Layer 5 of a small transformer language model trained on English Wikipedia (14 layers, counted from 0, width 128).
A neuron's activation on a vector x is ReLU(weights . x + bias), where the dot is the dot product.

Input weights of the MLP neurons that the questions are about. A number n stands for n times 0.0031.
n3 (bias -0.022): -28 -20 55 12 9 -6 29 15 -15 51 1 10 -32 -8 33 20 29 -35 51 -7 13 14 -11 -30 -10 40 -7 54 -53 63 17 1 22 6 36 10 -8 51 -65 -1 0 -22 -14 -38 17 28 29 6 -35 -13 -34 29 56 -27 49 -33 -19 -25 -23 -33 -11 15 16 7 -39 -31 3 -19 -11 45 -15 -16 -33 -13 -22 20 6 -19 -36 -17 30 14 -16 3 -2 -71 -17 -41 36 -32 -10 36 12 16 -14 34 -6 -25 3 -12 -26 -5 -9 -29 -4 6 -1 -13 23 50 23 70 -71 -27 11 -28 18 -2 -25 4 34 -21 58 20 -10 39 -35 -15
n11 (bias -0.028): 5 40 -34 19 3 -1 -22 34 8 29 16 7 15 -8 -31 -1 51 -11 14 3 -69 15 -32 10 34 -17 28 37 -31 2 -26 50 17 -23 -49 26 -31 -18 -44 34 43 -12 14 -10 -13 21 4 -7 -29 -1 11 -9 -21 20 -14 -21 -63 9 44 -45 10 31 23 -26 -17 -67 16 -50 14 30 9 -2 13 -40 11 -7 23 13 -26 41 -28 -3 -11 -31 16 33 45 -40 35 6 -8 -5 -56 31 12 37 34 -52 34 22 35 -28 14 -13 -3 -14 33 9 -79 9 19 -3 -10 38 17 -5 13 -20 1 13 4 -21 -32 74 -27 13 -56 -18
n16 (bias -0.029): -35 -7 -28 41 3 -39 -9 9 10 -41 54 -14 12 7 44 -34 -46 -19 7 8 -10 2 -51 44 -19 63 10 44 -8 -7 30 -4 17 7 -26 -9 16 -25 13 55 -43 -50 -14 -51 20 -11 -32 47 -44 26 -10 -13 -5 24 -39 -20 29 -31 2 12 -2 -13 -14 -16 11 -6 42 5 56 24 13 -31 25 -19 -2 -10 -17 3 9 -22 14 -5 3 -13 9 -14 9 15 -22 -11 -7 23 -4 -1 -1 -10 13 -13 48 -56 33 -56 -7 10 50 -32 -41 40 31 24 22 -32 -32 16 37 -37 16 -47 -9 39 -15 67 0 9 -20 -4 -23 45
n21 (bias -0.032): -19 24 21 19 -30 -17 -27 -32 -45 52 28 15 8 -10 -14 9 -3 4 20 28 -7 -21 18 27 -34 34 13 -21 -17 50 19 35 7 -14 -36 -34 6 -14 18 -8 20 15 57 -7 29 19 28 29 15 1 -62 -24 18 -42 -10 2 25 -12 -3 -27 -46 -19 4 21 -17 17 -15 -45 -2 2 -35 14 -12 -7 23 -3 17 6 5 41 -43 34 60 42 22 -38 19 14 -18 2 -9 32 -9 -18 -13 -38 -48 18 -15 47 -44 20 -6 50 -23 -3 -1 -34 -3 -10 46 22 -8 -18 -26 -23 16 -18 2 -64 20 -65 -1 9 14 3 -8 37
n48 (bias -0.024): -24 17 -24 -9 30 -51 3 7 -1 28 -24 -4 -35 -9 -43 55 -5 -15 10 -9 4 22 -14 33 -82 38 14 3 -11 -7 -27 2 -11 -17 2 20 -16 2 46 80 6 10 -40 -29 -5 -12 -2 -51 4 -42 37 -55 59 -17 -4 14 61 39 21 -5 -30 -23 44 13 5 9 33 -8 8 19 36 -13 3 36 -53 0 -9 -1 -13 -1 6 -23 -13 36 -13 27 21 49 50 -45 36 2 34 -27 -14 -62 16 12 -2 -49 19 13 10 -61 -24 28 71 -5 -70 -27 5 -20 -2 -4 7 2 -3 -22 -12 11 48 -23 -1 8 51 -17 -1 -17
n107 (bias -0.033): 3 -34 -5 -50 -78 -19 -32 32 1 18 -21 -24 -58 18 28 -43 20 -5 20 -40 -48 4 -35 -26 16 23 16 -42 -35 2 -3 31 33 41 36 12 -25 9 -37 -31 -25 -24 4 -23 -12 29 -4 22 9 22 2 52 44 11 -12 -18 -9 6 -11 -15 33 24 27 -51 25 48 60 5 -21 16 -4 -59 -4 -24 -17 6 -38 46 5 -26 -46 7 8 45 -20 22 -52 15 -64 48 -20 40 -32 -7 14 18 17 35 21 -5 20 -8 -24 -4 23 -5 -32 42 13 32 -4 70 7 6 -4 5 -11 6 2 55 26 -25 17 59 5 -69 -28 -12
n139 (bias -0.027): 13 -10 37 -29 -16 22 0 13 3 -20 -2 39 -32 -35 -10 15 -16 14 8 -5 12 -38 -28 5 9 34 -2 12 -19 -4 15 11 30 -5 18 72 -28 31 13 -15 -15 -5 13 -15 36 -17 -22 -49 -24 -28 -24 52 -36 -26 28 -28 -5 8 -42 -13 -30 40 -29 -22 0 -8 -6 -73 -7 22 3 20 -32 -3 -9 2 -40 3 -4 27 -4 -26 -13 28 -36 -69 12 -46 -9 24 5 -3 35 43 32 22 3 -2 -15 7 -14 24 -3 6 -13 33 -24 -36 51 -34 -32 58 42 30 -16 1 -1 4 29 30 26 -5 17 13 51 -4 -5 20
n166 (bias -0.016): 10 13 -24 -7 -20 10 -56 23 -23 42 -3 22 11 1 30 27 -7 3 27 13 14 -12 -13 -7 -2 9 19 2 27 9 -16 16 26 20 24 -7 -39 19 -1 -40 -36 23 -25 -24 39 17 -9 31 -36 -1 -20 -6 11 24 -4 -9 25 -20 13 29 10 11 33 17 6 6 -12 8 29 -4 -2 8 -28 -11 -32 0 -34 12 -14 -3 -9 -30 25 -17 -37 5 8 26 11 -20 -14 -34 5 -34 -32 6 -23 -57 15 34 7 -4 33 -27 -44 -33 -18 14 -20 12 41 25 -47 1 15 -12 5 -3 31 16 -8 22 45 -26 -10 12 -13 -4
n188 (bias -0.036): -39 -19 35 -7 -18 -14 18 -23 -22 -17 -44 -13 -8 -37 6 19 17 10 -1 -16 -51 2 31 81 17 18 46 -15 18 -16 -9 7 19 30 23 41 8 18 15 -21 -22 -33 64 -9 -13 26 33 -16 -20 -64 10 -3 -44 -17 -57 -22 18 -7 9 -9 -44 -14 19 -46 5 -26 42 45 41 -19 33 -4 60 -17 22 53 8 3 -2 46 -1 -1 -57 26 15 -3 -4 -2 -3 11 0 50 15 29 -39 -23 -16 26 10 -29 25 -39 -5 -38 21 -16 -70 -3 -8 -33 42 48 31 16 -39 32 37 -1 -11 -32 13 -15 -32 -19 -5 -4 -46 -1
n196 (bias -0.015): -5 4 -11 -19 54 16 26 43 15 3 4 -16 -6 -27 -22 -39 -8 48 -16 18 24 4 19 25 19 25 22 -34 13 20 -33 -14 9 43 -40 2 76 23 24 -37 4 -24 -41 3 26 -7 -16 -25 -4 -39 70 -2 -23 -1 14 8 3 31 24 -36 -26 -42 7 -28 -6 6 -37 -10 38 16 -15 -50 22 17 -14 -26 -41 -14 -2 24 11 -8 10 0 -23 12 -10 -21 -2 -1 -43 -3 -40 -26 8 47 37 28 2 17 38 18 -26 -17 -44 3 6 -7 12 -39 68 -4 -2 40 6 47 50 -3 30 -73 43 3 -11 -39 48 -65 -22 -25
n200 (bias -0.036): -12 -7 4 6 54 -3 25 41 -1 1 -18 5 6 -44 1 13 1 -6 14 -11 20 -5 -23 11 -23 -2 -13 16 25 -39 -30 1 -11 -1 15 14 -15 -32 -18 0 8 -25 17 -3 -4 11 -46 -8 8 -4 -9 15 -4 -4 -31 13 27 -22 9 -30 0 -11 -42 -30 47 15 -6 -20 -43 -16 1 1 34 -53 -7 -2 33 10 -5 17 25 19 -9 22 -21 -16 36 0 24 39 -42 34 23 -26 -39 51 15 26 17 21 29 -11 10 -8 15 15 6 -12 -51 34 9 79 -25 -11 -13 -29 21 13 -41 8 -17 -6 8 41 -19 4 -19 -3
n221 (bias -0.025): -7 37 30 36 -21 8 -3 -26 -39 -21 5 16 -40 -20 -32 25 3 -22 -2 12 -10 0 10 -23 -13 19 12 32 13 -33 12 -16 -2 13 -34 20 -12 9 -8 -23 15 -2 6 -21 5 31 33 24 2 7 20 14 10 19 18 -22 -4 -4 -36 0 3 -46 -32 7 57 -39 -39 3 -28 11 -16 -9 -3 25 -21 -5 15 -7 43 38 -20 -19 29 -41 -1 18 -11 40 -12 13 -13 13 -15 16 -10 17 13 38 -26 26 -17 50 -9 3 -1 3 5 5 -3 3 -35 -5 16 16 23 -30 -12 3 -24 6 -5 -27 24 24 -33 -1 -10 -16
n251 (bias -0.023): -23 -30 43 44 -17 34 1 -17 3 8 -9 -8 -21 -14 -17 -31 14 26 -26 -1 24 19 -1 -2 -17 -19 42 -21 25 -26 11 10 -6 -7 -4 6 -16 -6 37 -17 -20 6 -22 -3 26 -14 40 -5 -18 -1 10 32 -9 33 -34 -1 -1 59 -4 41 -30 -24 23 -47 -54 -24 17 -12 -9 -43 28 22 -6 -3 11 41 13 -1 39 10 -2 -8 -4 11 26 10 -11 -26 -30 51 -37 -10 33 3 -25 1 3 17 -26 -21 -7 50 -29 -12 -6 24 -1 4 -35 5 19 -17 18 39 -29 9 -8 6 -6 14 -5 27 -17 32 -19 -25 -43 10
n263 (bias -0.036): -6 28 -21 53 51 -11 -1 14 -28 -12 49 -23 -25 5 23 47 -9 22 -40 6 6 1 -2 45 15 -27 3 51 34 6 20 -60 8 -9 6 -40 4 -36 29 6 -39 -2 2 -5 37 -15 8 13 26 -22 -65 -32 30 30 0 -7 29 -29 20 31 -13 -1 -34 -50 32 -32 6 -36 -59 -39 56 7 18 -1 42 -2 -25 -39 -3 5 4 50 28 17 -10 56 16 -5 -1 -59 -28 -5 -50 33 -38 20 22 -7 -12 -31 -2 -26 -10 7 -14 23 -8 -36 -57 19 8 19 -17 22 7 13 -25 -33 -15 -23 -8 20 -18 9 59 34 27 -27
n314 (bias -0.025): 2 31 75 12 40 -5 -28 -1 8 -18 21 -9 -9 8 -64 -18 12 -9 1 -13 31 31 -26 24 -10 5 -42 -5 8 -57 -26 -15 -23 18 -66 33 -28 -42 -2 22 7 2 -7 -21 7 -1 -25 9 -5 -7 23 -23 28 -31 16 -16 11 7 -5 30 20 0 27 14 74 -1 29 17 -16 -36 -43 -9 13 37 -13 8 -3 -4 4 -4 3 -53 -1 22 24 4 -3 -21 3 1 10 16 35 43 11 -27 -7 3 11 -65 8 -23 8 7 8 13 39 4 7 28 19 -26 -18 20 1 -42 -8 -8 24 -37 32 -6 21 -43 -17 -24 -22 -10
n327 (bias -0.020): 8 -30 -13 33 4 0 -2 -12 41 3 -21 26 23 -57 -14 22 30 -26 -22 -10 31 33 -7 -14 -12 -14 -11 -16 10 16 4 2 -16 48 59 -23 42 -1 -14 0 -55 -5 -14 -31 -4 -6 5 -8 -54 14 -14 33 36 -25 13 10 25 26 -16 -23 -5 -7 38 -16 1 14 8 3 3 4 12 -1 -40 -10 16 1 -12 17 -45 -35 3 -11 11 -21 8 12 9 9 34 -4 -52 -28 -40 -23 12 4 3 -24 -23 -3 -37 -16 -16 -8 -24 -1 8 3 24 11 38 -2 14 6 25 -3 -13 -1 16 -1 75 -17 12 -10 1 30 -32 12
n329 (bias -0.039): 0 16 35 -16 9 -50 -46 22 -10 22 19 20 -37 2 57 53 39 -11 51 -7 -3 -3 -84 -12 7 0 49 -31 -41 37 -4 60 21 9 -4 22 -26 -2 38 -34 -45 -2 10 -13 41 58 25 -20 20 29 34 -73 -13 31 -22 -10 -16 14 8 -9 25 1 -3 8 6 -10 -15 55 -23 -19 -11 41 -27 -3 -12 -52 -7 19 -49 -5 34 -33 15 -4 -33 -41 4 -28 2 -30 2 12 -19 4 -10 22 -33 46 20 -2 21 -15 -16 -26 -46 19 12 52 -10 -50 -2 69 17 -45 7 10 4 -23 -71 -9 -4 0 -13 22 -5 11 18 -12
n330 (bias -0.032): 53 12 16 -12 -5 71 -30 -5 -44 -22 18 -3 5 2 4 0 4 -81 -31 -8 37 13 9 23 -1 14 -2 -1 26 29 7 26 22 52 -2 7 -6 66 3 21 3 65 -23 -57 -7 95 11 2 -50 -31 2 10 -22 -7 -9 9 34 5 -10 2 -54 -23 37 -1 -4 -21 -17 -44 11 26 -45 -21 -14 29 -11 -25 -5 -16 -32 29 -15 -79 26 -15 -16 -58 1 5 13 -26 17 -36 -22 -3 -17 24 -32 -13 -25 -8 7 -31 -2 10 -36 -1 1 -23 -14 7 41 4 -2 18 50 11 30 30 3 -21 22 -30 9 13 13 78 -34 18
n400 (bias -0.042): -2 12 -54 24 53 8 2 18 37 -25 37 2 -18 -17 -2 36 22 -39 5 -2 9 -1 -21 21 37 -3 37 15 -24 -5 -48 -39 -6 4 37 -22 -6 -15 -19 32 -15 20 -11 21 44 7 -32 -20 -13 18 -8 29 -11 11 53 42 -7 6 2 25 33 26 -9 -38 -13 15 35 8 -34 10 -11 25 3 22 51 -14 -54 -34 10 -13 -20 -72 25 -5 -2 -16 -18 17 -27 5 -29 -5 17 -18 21 -81 12 -19 15 33 -1 -36 23 8 -11 -26 24 -19 12 -27 -8 -26 -19 -5 18 13 -20 -25 11 33 -21 2 -3 11 3 -1 -1 -2
n423 (bias -0.022): -11 48 74 -71 -14 -32 -14 34 -63 -22 65 65 -48 -17 35 18 -2 -19 -41 6 -24 -10 -23 0 6 1 -42 24 22 6 -42 21 -20 15 22 -40 -7 -9 40 19 12 11 -8 -29 -39 37 17 -14 5 -3 20 8 -13 -2 -14 8 47 -2 -52 2 -12 -33 10 25 -4 -16 -30 -14 33 -28 -2 1 1 31 5 43 -2 -22 -10 13 17 16 -4 -20 13 -14 -40 -56 41 -18 -4 8 -21 -14 19 -29 6 26 -50 19 -2 -5 -28 -25 15 7 -17 -32 26 -37 47 56 -60 -6 -7 7 -6 2 57 -7 5 -29 30 37 -10 62 27 -1
n480 (bias 0.006): -4 35 11 27 -32 31 22 13 31 -26 -3 -20 -12 -8 -23 29 4 3 23 -10 -25 -8 7 -10 3 -19 10 -15 -20 6 -14 -23 8 -11 6 -9 33 9 8 -11 3 29 27 4 -14 58 -3 3 -38 11 -8 16 -4 -33 10 -3 22 28 6 -49 15 20 26 12 12 -31 33 -15 4 -26 35 16 16 7 7 -21 -18 -12 -10 -10 17 -17 8 29 -27 2 9 -18 5 -1 0 -6 19 -6 26 9 17 10 3 -15 6 -21 14 -5 -2 2 -13 7 -16 -8 -47 -10 0 -29 16 4 8 -53 -5 -25 -1 21 11 11 -12 2 -17 -13
n486 (bias -0.038): 36 -5 22 -36 -16 -36 -16 63 -44 -15 44 6 -19 -20 17 22 11 -6 31 -46 -28 18 -16 -4 19 8 9 0 12 -14 18 44 -10 -26 28 -2 -13 7 2 -12 -44 2 16 12 -41 -21 -29 -21 -5 2 -4 35 43 -12 -14 -59 -9 42 17 59 -11 -33 10 -13 17 -18 -36 -2 -5 -38 30 10 31 13 10 3 -45 1 -14 -11 -41 -36 50 -24 10 -26 48 -26 51 -8 11 12 -71 -1 -4 -1 -32 -11 -56 -19 -47 -1 -15 -5 -7 20 33 92 -16 -8 -4 -1 -7 39 -20 16 0 -1 27 22 71 40 -27 10 -43 40 22 -10
n488 (bias -0.025): -25 -1 -4 15 -22 13 21 30 -47 1 -20 -59 25 -21 -42 -43 -13 15 18 -9 38 14 22 15 15 18 -12 13 -29 -58 -7 -12 -40 5 12 28 -3 41 -2 -35 -53 -11 -10 -1 -21 22 -10 4 -17 38 -10 55 6 -51 1 36 4 -21 15 -9 20 -11 28 26 14 36 22 -20 54 -35 -2 33 -1 30 3 39 -13 1 -4 2 14 1 3 -17 17 8 25 -12 -38 25 -31 -5 -20 -27 -43 -7 38 -31 -10 -14 -4 36 -14 -4 -9 -12 -55 16 -4 -1 -40 43 -8 -40 12 17 -6 8 37 1 -15 -2 -30 8 45 4 -15 10
n497 (bias -0.019): 4 14 19 10 -7 -4 -26 30 43 -29 14 6 -16 -8 -17 -2 -3 -24 39 27 -2 14 9 -22 -15 4 -43 -34 6 -27 -47 16 48 31 7 -16 -22 -44 -30 7 -11 32 -23 -19 -28 14 25 2 10 -49 16 -44 -51 -54 19 -6 12 53 18 -31 -17 -1 -29 -26 1 -5 -2 -17 17 23 -8 4 29 -7 -43 13 -9 31 -2 -9 25 -20 -17 -12 -23 -16 25 0 -15 -6 13 -24 6 54 -16 6 41 67 2 0 -32 17 -26 29 -27 -23 11 24 44 -32 12 4 39 -24 -12 -8 -31 -1 45 40 52 -33 50 54 44 8 -27 -7
n505 (bias -0.014): 17 14 8 17 -1 -25 3 -24 3 28 -16 -30 7 8 -15 34 6 4 38 -19 -5 16 49 22 32 2 -30 -8 19 -20 -15 8 8 80 14 19 -43 -2 -17 4 2 -3 11 24 3 9 11 29 40 0 56 5 -52 -18 -2 -14 1 -12 5 6 -58 1 9 1 -13 -53 -28 2 5 -44 49 30 -2 -23 73 4 8 -22 -31 6 -39 2 -20 -2 0 8 -19 19 -35 9 -24 -6 17 -12 -30 16 -6 -24 5 -21 4 -26 16 77 -49 -10 26 8 6 -39 8 26 -44 46 -10 -22 -2 -43 14 38 31 -23 -16 24 -7 -32 -9 4

Each question shows a token from some text and the vector x that enters the MLP there. A number n stands for n times 0.043.

"ot": 13 -22 -37 25 -28 16 14 -13 -6 -1 14 -1 22 8 10 -3 33 23 -17 -14 -31 -2 -2 -36 -24 -17 -6 16 -13 36 34 33 -26 -18 16 32 13 23 3 12 -3 -37 -14 4 1 11 -8 20 23 0 21 -28 -13 -21 5 -32 7 -40 13 31 5 29 18 0 -1 18 -27 20 14 22 21 22 -12 0 -76 15 10 -20 -1 -27 5 26 -38 -45 21 1 6 30 -48 -36 -19 -49 22 -23 20 -1 -23 -15 10 -9 24 -12 12 32 -6 20 -5 17 -33 9 -16 17 38 -30 -7 0 21 4 48 -27 -18 27 -9 -13 8 12 11 2
Which two neurons fire most, strongest first? n166, n488

"K": 24 -1 -20 -12 12 -28 20 13 11 6 -3 0 8 47 17 -9 8 -16 -4 -19 -10 -16 25 -67 -2 -18 -7 7 -12 7 20 0 15 -30 -6 28 2 35 9 -16 19 -39 -24 -14 5 -19 -12 19 51 -13 -9 8 -21 18 57 2 36 -35 22 16 -4 36 -9 -19 -32 34 -13 40 -22 0 23 -8 11 -3 -31 17 19 -13 -18 -28 -19 37 -49 2 3 -15 43 -18 -32 -44 14 -20 -5 -5 50 -23 4 -7 -37 13 21 -13 -1 3 12 17 9 -2 -25 14 -24 -42 23 -25 -3 25 24 3 34 -34 -7 -13 9 2 8 17 31 1
The most active neuron and its activation: n263, at about 0.19

"ate": -4 -28 -9 13 -25 25 33 8 -7 -25 2 -3 48 39 25 18 -17 -14 -8 -22 6 14 25 -29 2 -14 -24 8 6 -22 20 15 5 -30 2 30 9 -6 -20 24 39 -39 11 -4 -1 17 -15 -3 2 16 15 2 -15 -17 32 -30 37 -3 -2 36 -32 13 -32 20 11 47 -21 7 6 -2 -7 -22 6 32 -61 21 18 -15 -24 -7 -18 6 -49 -41 15 -15 13 2 -40 -33 -8 -31 10 -29 41 -3 -49 32 -42 -19 -9 -8 13 29 6 -7 0 11 -29 0 -16 19 32 0 -12 13 53 -9 38 6 19 -10 -7 -11 5 26 14 -3
Which of these neurons fires most? n330

" se": 47 -35 -23 11 -17 8 24 10 18 -14 16 13 15 29 4 0 24 14 -2 -21 -34 -17 11 -18 -20 -18 -28 -8 7 -11 28 14 -7 -22 -28 29 3 -10 -20 -18 22 -48 -13 -10 -4 -3 -18 46 36 -12 14 -15 -7 -19 32 29 -16 -18 19 13 14 44 -34 -6 8 41 -25 8 4 -17 -14 3 -5 27 -41 13 0 0 -14 -39 -4 12 -51 4 7 -16 38 6 -46 -26 -25 -22 -14 -26 5 -16 -37 -9 -5 38 5 -40 43 2 -3 21 9 -16 -17 39 28 -4 32 4 -5 -23 33 16 35 5 9 22 33 -6 5 6 32 2
Which three neurons fire most, strongest first? n166, n314, n200

"ist": 4 -30 -19 7 -12 -2 27 -12 -42 -8 -17 4 36 17 17 0 35 -34 -5 -10 -24 23 28 -15 0 -26 2 12 12 18 53 -14 -2 -16 9 9 -5 2 -29 25 34 8 -12 -1 39 1 -8 53 21 -7 16 -14 -29 -15 49 -13 12 33 -5 18 17 32 -40 -9 -39 50 -29 13 9 0 -2 -15 16 8 -46 2 37 1 -8 -26 12 31 -39 -44 34 9 15 -26 -35 -35 3 -58 4 -18 13 -46 -48 15 -22 15 11 -21 33 9 0 10 1 8 -24 -24 -19 -9 33 -3 -17 2 29 6 29 -12 13 9 13 6 -2 -8 7 -1
Which of these neurons fires most? n497

"en": 20 -38 -4 5 -2 12 31 18 -21 -46 35 -4 42 10 18 -24 4 -2 -19 -28 -46 8 19 -8 -1 -10 -8 -26 12 1 61 -37 -11 -9 16 40 14 1 -17 -14 17 -48 21 6 13 0 15 35 48 -19 35 -6 -44 -30 28 -4 19 10 15 16 15 43 -17 -6 0 34 -6 14 -13 3 -5 -11 -4 9 -28 29 44 -4 -9 -11 4 -2 -43 -9 0 22 -7 4 -39 -27 0 -45 1 -35 2 1 -50 -9 -6 1 -3 -11 0 -13 -6 12 -7 27 -47 25 -9 -7 -23 32 -9 -13 6 7 22 -4 -13 -3 10 -25 11 43 31 22
Which three neurons fire most, strongest first? n505, n188, n263

"ly": 23 -9 6 9 -15 27 29 -19 -3 -55 27 21 28 22 23 -23 -9 -10 -2 8 7 21 37 -30 -17 -28 -44 6 -5 4 49 6 18 -9 -10 34 -2 17 -2 9 34 -47 -17 -20 -12 4 -27 22 25 14 38 -17 -10 -11 54 -22 36 -8 5 4 -33 48 -25 -15 -20 44 -18 8 13 2 18 -15 25 22 -57 -3 36 -17 -20 11 7 14 -38 -20 -14 -34 12 -10 -38 -3 -23 -19 10 -41 23 -7 -36 8 -30 18 -7 1 23 0 -18 -4 -12 -13 -3 -9 6 -16 23 17 -16 2 41 22 25 -13 0 -19 10 -16 4 27 23 -12
The most active neuron and its activation: n330, at about 1.4

"er": 42 -19 -20 24 -32 15 34 6 7 -3 11 13 44 31 15 -24 25 -10 -9 -18 -17 7 -10 -24 -7 -25 -14 7 25 16 37 15 -24 6 -12 33 -19 7 -13 -8 10 -41 5 -1 24 24 -23 17 3 -7 8 -36 -8 -5 22 -16 29 1 6 15 29 31 -41 -7 -17 31 -14 25 -17 -3 4 14 7 18 -72 4 29 3 -33 -45 21 -1 -38 2 1 -23 -18 -6 -37 -32 -2 -25 -14 -67 35 -30 -31 4 -22 9 -2 4 25 -11 -14 -5 -8 5 -37 30 23 -3 45 -3 7 -5 19 11 -2 18 5 10 41 1 -10 33 12 10
Which three neurons fire most, strongest first? n166, n329, n330

" N": 28 -26 -17 -20 -15 7 18 -31 7 -13 -13 30 1 23 29 -4 55 -17 -14 -34 -37 -13 19 -32 -7 -49 -10 -1 26 4 53 -5 21 -15 12 31 1 26 -17 2 38 -41 -7 -22 11 1 4 18 47 15 14 -18 -21 -14 44 -3 16 6 34 27 -15 34 11 -11 8 25 -14 26 -13 0 3 -1 -3 9 -25 29 -17 22 -4 -27 -2 22 -49 -7 11 -24 23 -10 -47 -19 -27 -8 0 -38 25 -23 -18 -18 6 22 -11 -5 16 -3 11 29 10 -33 -30 15 1 -37 -4 0 -23 6 39 -2 22 -6 -17 -13 47 -31 10 25 10 -9
Which of these neurons fires most? n3

"ver": 30 -55 -20 14 -44 10 30 11 17 -4 13 53 18 29 34 13 -20 -10 -8 -7 -20 -32 -4 -14 19 -35 -4 8 -6 7 55 -1 -2 -25 -27 32 -2 -9 -9 6 3 -48 -5 -22 -4 -11 -12 28 39 24 33 -19 -25 -1 25 -9 7 -17 5 14 -14 20 -4 -21 -12 55 -25 22 14 -19 -8 12 27 -4 -77 -2 27 18 -15 -29 32 -6 -8 9 -11 8 13 -10 -18 -22 -6 2 -17 8 24 -13 -43 1 -28 30 1 -13 37 3 0 11 -16 3 -14 14 2 1 48 0 1 -11 -4 22 15 -46 -9 -5 24 4 -22 -4 31 -12
Which of these neurons fires most? n329

"us": 39 -20 -23 -16 -6 -4 50 -9 11 -39 5 10 24 25 0 4 7 -7 -38 -23 -58 -24 13 -7 5 -3 -19 20 10 21 29 -22 -6 -29 -13 32 4 22 0 -19 -10 -32 -5 20 18 5 -7 -7 53 -24 67 9 -26 -2 24 1 31 -13 -4 17 -3 29 -24 -7 -11 34 -32 45 9 27 13 24 0 14 -25 8 42 -22 2 3 -29 1 -25 -19 10 -4 21 0 -53 3 0 -54 -12 -11 50 -22 -9 4 -15 3 1 -13 -5 2 -26 27 9 -1 -16 27 -19 -51 14 -16 -30 -1 11 -5 17 -7 11 -10 15 6 5 23 12 24
Which of these neurons fires most? n505

"in": 21 -8 1 28 -30 7 49 -4 16 -3 7 31 14 16 26 -19 42 1 -31 -18 -30 -4 -15 -34 -9 -44 -5 -6 16 14 32 26 -11 -16 -20 9 20 28 -18 -2 7 -78 -7 12 -4 28 -1 50 19 -10 13 -34 -2 6 14 -5 31 -18 -13 -11 8 2 -37 -13 18 29 -17 50 8 17 -23 -5 -1 20 -51 17 21 -39 0 -32 -18 42 -28 -14 1 1 -2 24 -33 -11 -1 -13 10 -45 24 -22 -29 4 -32 4 5 -15 -1 27 15 37 18 0 -16 -2 -8 -6 15 -2 -17 -2 6 29 5 16 -35 4 28 -26 -11 14 9 7
Which of these neurons fires most? n221

" at": 16 -24 -37 20 7 19 34 -19 38 -37 18 12 8 11 37 16 30 12 -32 -19 -27 3 -4 -23 -10 -26 -12 5 7 16 39 7 15 -16 5 7 23 21 -8 10 25 -40 15 0 12 2 -21 22 31 -41 47 -6 -33 -15 40 14 33 -20 8 8 -10 34 -26 -2 -28 25 -16 21 11 12 -14 6 -2 29 -47 -9 9 -6 19 -50 -7 31 -60 -8 4 -21 -9 -2 -43 -14 -20 -31 -13 -30 37 13 -18 0 -19 26 -3 -12 39 -5 23 8 17 -16 -43 -3 21 5 35 -8 -10 15 33 -3 -9 -8 5 0 17 -24 -29 -5 15 -18
The most active neuron and its activation: n196, at about 0.79

"i": 24 -14 -28 33 1 5 29 2 22 -36 -14 25 42 53 24 5 0 13 -3 -23 -37 3 6 -22 -1 -37 -42 1 16 -3 12 14 -12 -4 -43 16 18 33 -11 -17 28 -33 -11 16 -11 16 -37 24 33 -19 -14 -13 3 -8 36 -1 10 -13 33 23 30 55 -36 -18 -36 6 -10 26 1 -2 -7 -12 12 12 -56 27 11 6 -23 -24 -2 -7 -26 -5 17 28 -32 -12 -49 -13 15 -11 20 -6 15 -22 -4 -8 -34 1 -1 -31 4 11 -1 20 -5 20 -22 15 -21 -34 45 -7 1 -3 9 11 27 -4 -40 20 28 5 -8 31 8 5
Which of these neurons fires most? n480

" to": 2 -32 -38 9 -27 18 26 -4 14 -53 18 12 43 20 14 16 17 31 -32 4 -41 -33 2 -14 6 -42 -32 13 6 36 19 12 3 -11 -17 13 14 27 -26 -4 26 -28 -28 1 17 4 -22 17 24 -31 41 -11 -32 -23 26 -8 21 -12 6 46 4 27 -27 -34 -20 31 -21 24 -6 0 3 2 16 17 -25 2 15 -4 6 -35 9 16 -46 -21 -10 -18 35 21 -30 -8 -12 -9 17 -33 43 27 -16 -9 -16 36 5 -17 21 -3 4 23 -11 -45 -29 18 19 -2 26 -1 -12 -6 45 3 27 -17 -13 -1 18 -2 -16 16 17 -14
Which two neurons fire most, strongest first? n196, n200

"m": 7 -53 -7 5 -41 4 31 -25 14 -9 -14 33 12 17 -29 13 1 -16 -33 -8 -17 23 12 -23 -2 -38 8 3 26 1 10 10 -21 -24 -7 39 1 51 2 21 34 -35 -1 2 -1 13 -13 37 53 2 16 -40 -20 -1 28 -10 6 -21 17 13 -16 21 -11 -29 -35 46 15 4 -2 -29 0 3 17 4 -60 14 61 -5 1 -5 1 21 -56 -28 10 7 -17 -5 -41 -30 1 -15 3 5 40 -10 -27 21 -8 5 13 -15 26 2 15 6 3 32 -29 2 -4 1 32 3 -7 -8 5 -11 19 -30 1 3 28 -24 -20 30 10 13
The most active neuron and its activation: n188, at about 0.71

"p": 17 -21 -17 12 -10 5 32 -2 28 -32 -8 15 27 -1 19 -26 5 -27 -12 -4 -31 -11 16 -28 0 -10 -35 14 15 7 36 12 -8 -17 -6 53 -2 15 2 19 30 -48 -13 -12 23 12 -27 13 36 -7 36 -7 -19 -8 17 -20 30 -5 25 -11 -20 68 -19 -17 -9 27 -9 -5 7 6 10 10 -16 -6 -57 46 5 -10 -11 -29 9 30 -59 8 -14 -10 2 13 -43 -28 20 -9 -3 -38 45 -20 -16 0 13 2 26 2 29 13 9 2 -9 2 -41 2 -13 -11 52 -29 -38 15 -20 16 12 -29 4 8 16 -8 14 16 8 12
Which three neurons fire most, strongest first? n139, n497, n48

"ak": -20 -23 -15 7 -20 -6 5 0 3 -26 27 -4 2 36 47 24 56 -9 -19 -24 -34 -22 12 -28 -15 -19 -14 3 4 13 44 39 -9 -31 -10 7 -14 5 0 7 -1 -40 -15 -1 -5 -1 -7 52 51 13 16 -22 2 30 11 -3 7 -27 -17 2 -1 51 -3 -14 -3 42 -8 40 4 18 -6 -11 25 -5 -41 20 18 -16 6 -34 -1 23 -48 2 15 1 15 15 -31 -44 -12 -28 3 -9 45 -1 -33 -10 -29 -13 28 -29 6 5 -19 31 17 -10 -36 13 3 -14 39 -8 -26 -5 26 8 37 -15 -6 2 1 -32 -5 -5 50 8
Which of these neurons fires most? n329

"w": -13 -45 -21 27 -16 -28 16 -17 18 -19 2 12 7 31 19 4 51 -18 -29 -24 -16 -19 9 -29 -6 -27 -18 6 -7 29 37 32 -16 -10 -7 29 13 15 16 3 43 -59 -20 -4 32 24 8 40 38 -2 40 -19 -3 -7 48 -9 12 18 -15 -7 1 36 -8 6 3 31 -16 24 22 -20 4 -13 24 0 -34 4 26 -11 -8 -56 0 28 -31 -14 16 -8 -6 10 -27 -53 -42 -12 -8 -33 31 -11 -31 -17 -14 14 1 -10 8 -6 -26 34 15 -14 -33 6 -10 -4 33 -1 -17 10 23 -6 21 -13 -17 -8 25 -8 -9 -3 40 27
Which of these neurons fires most? n329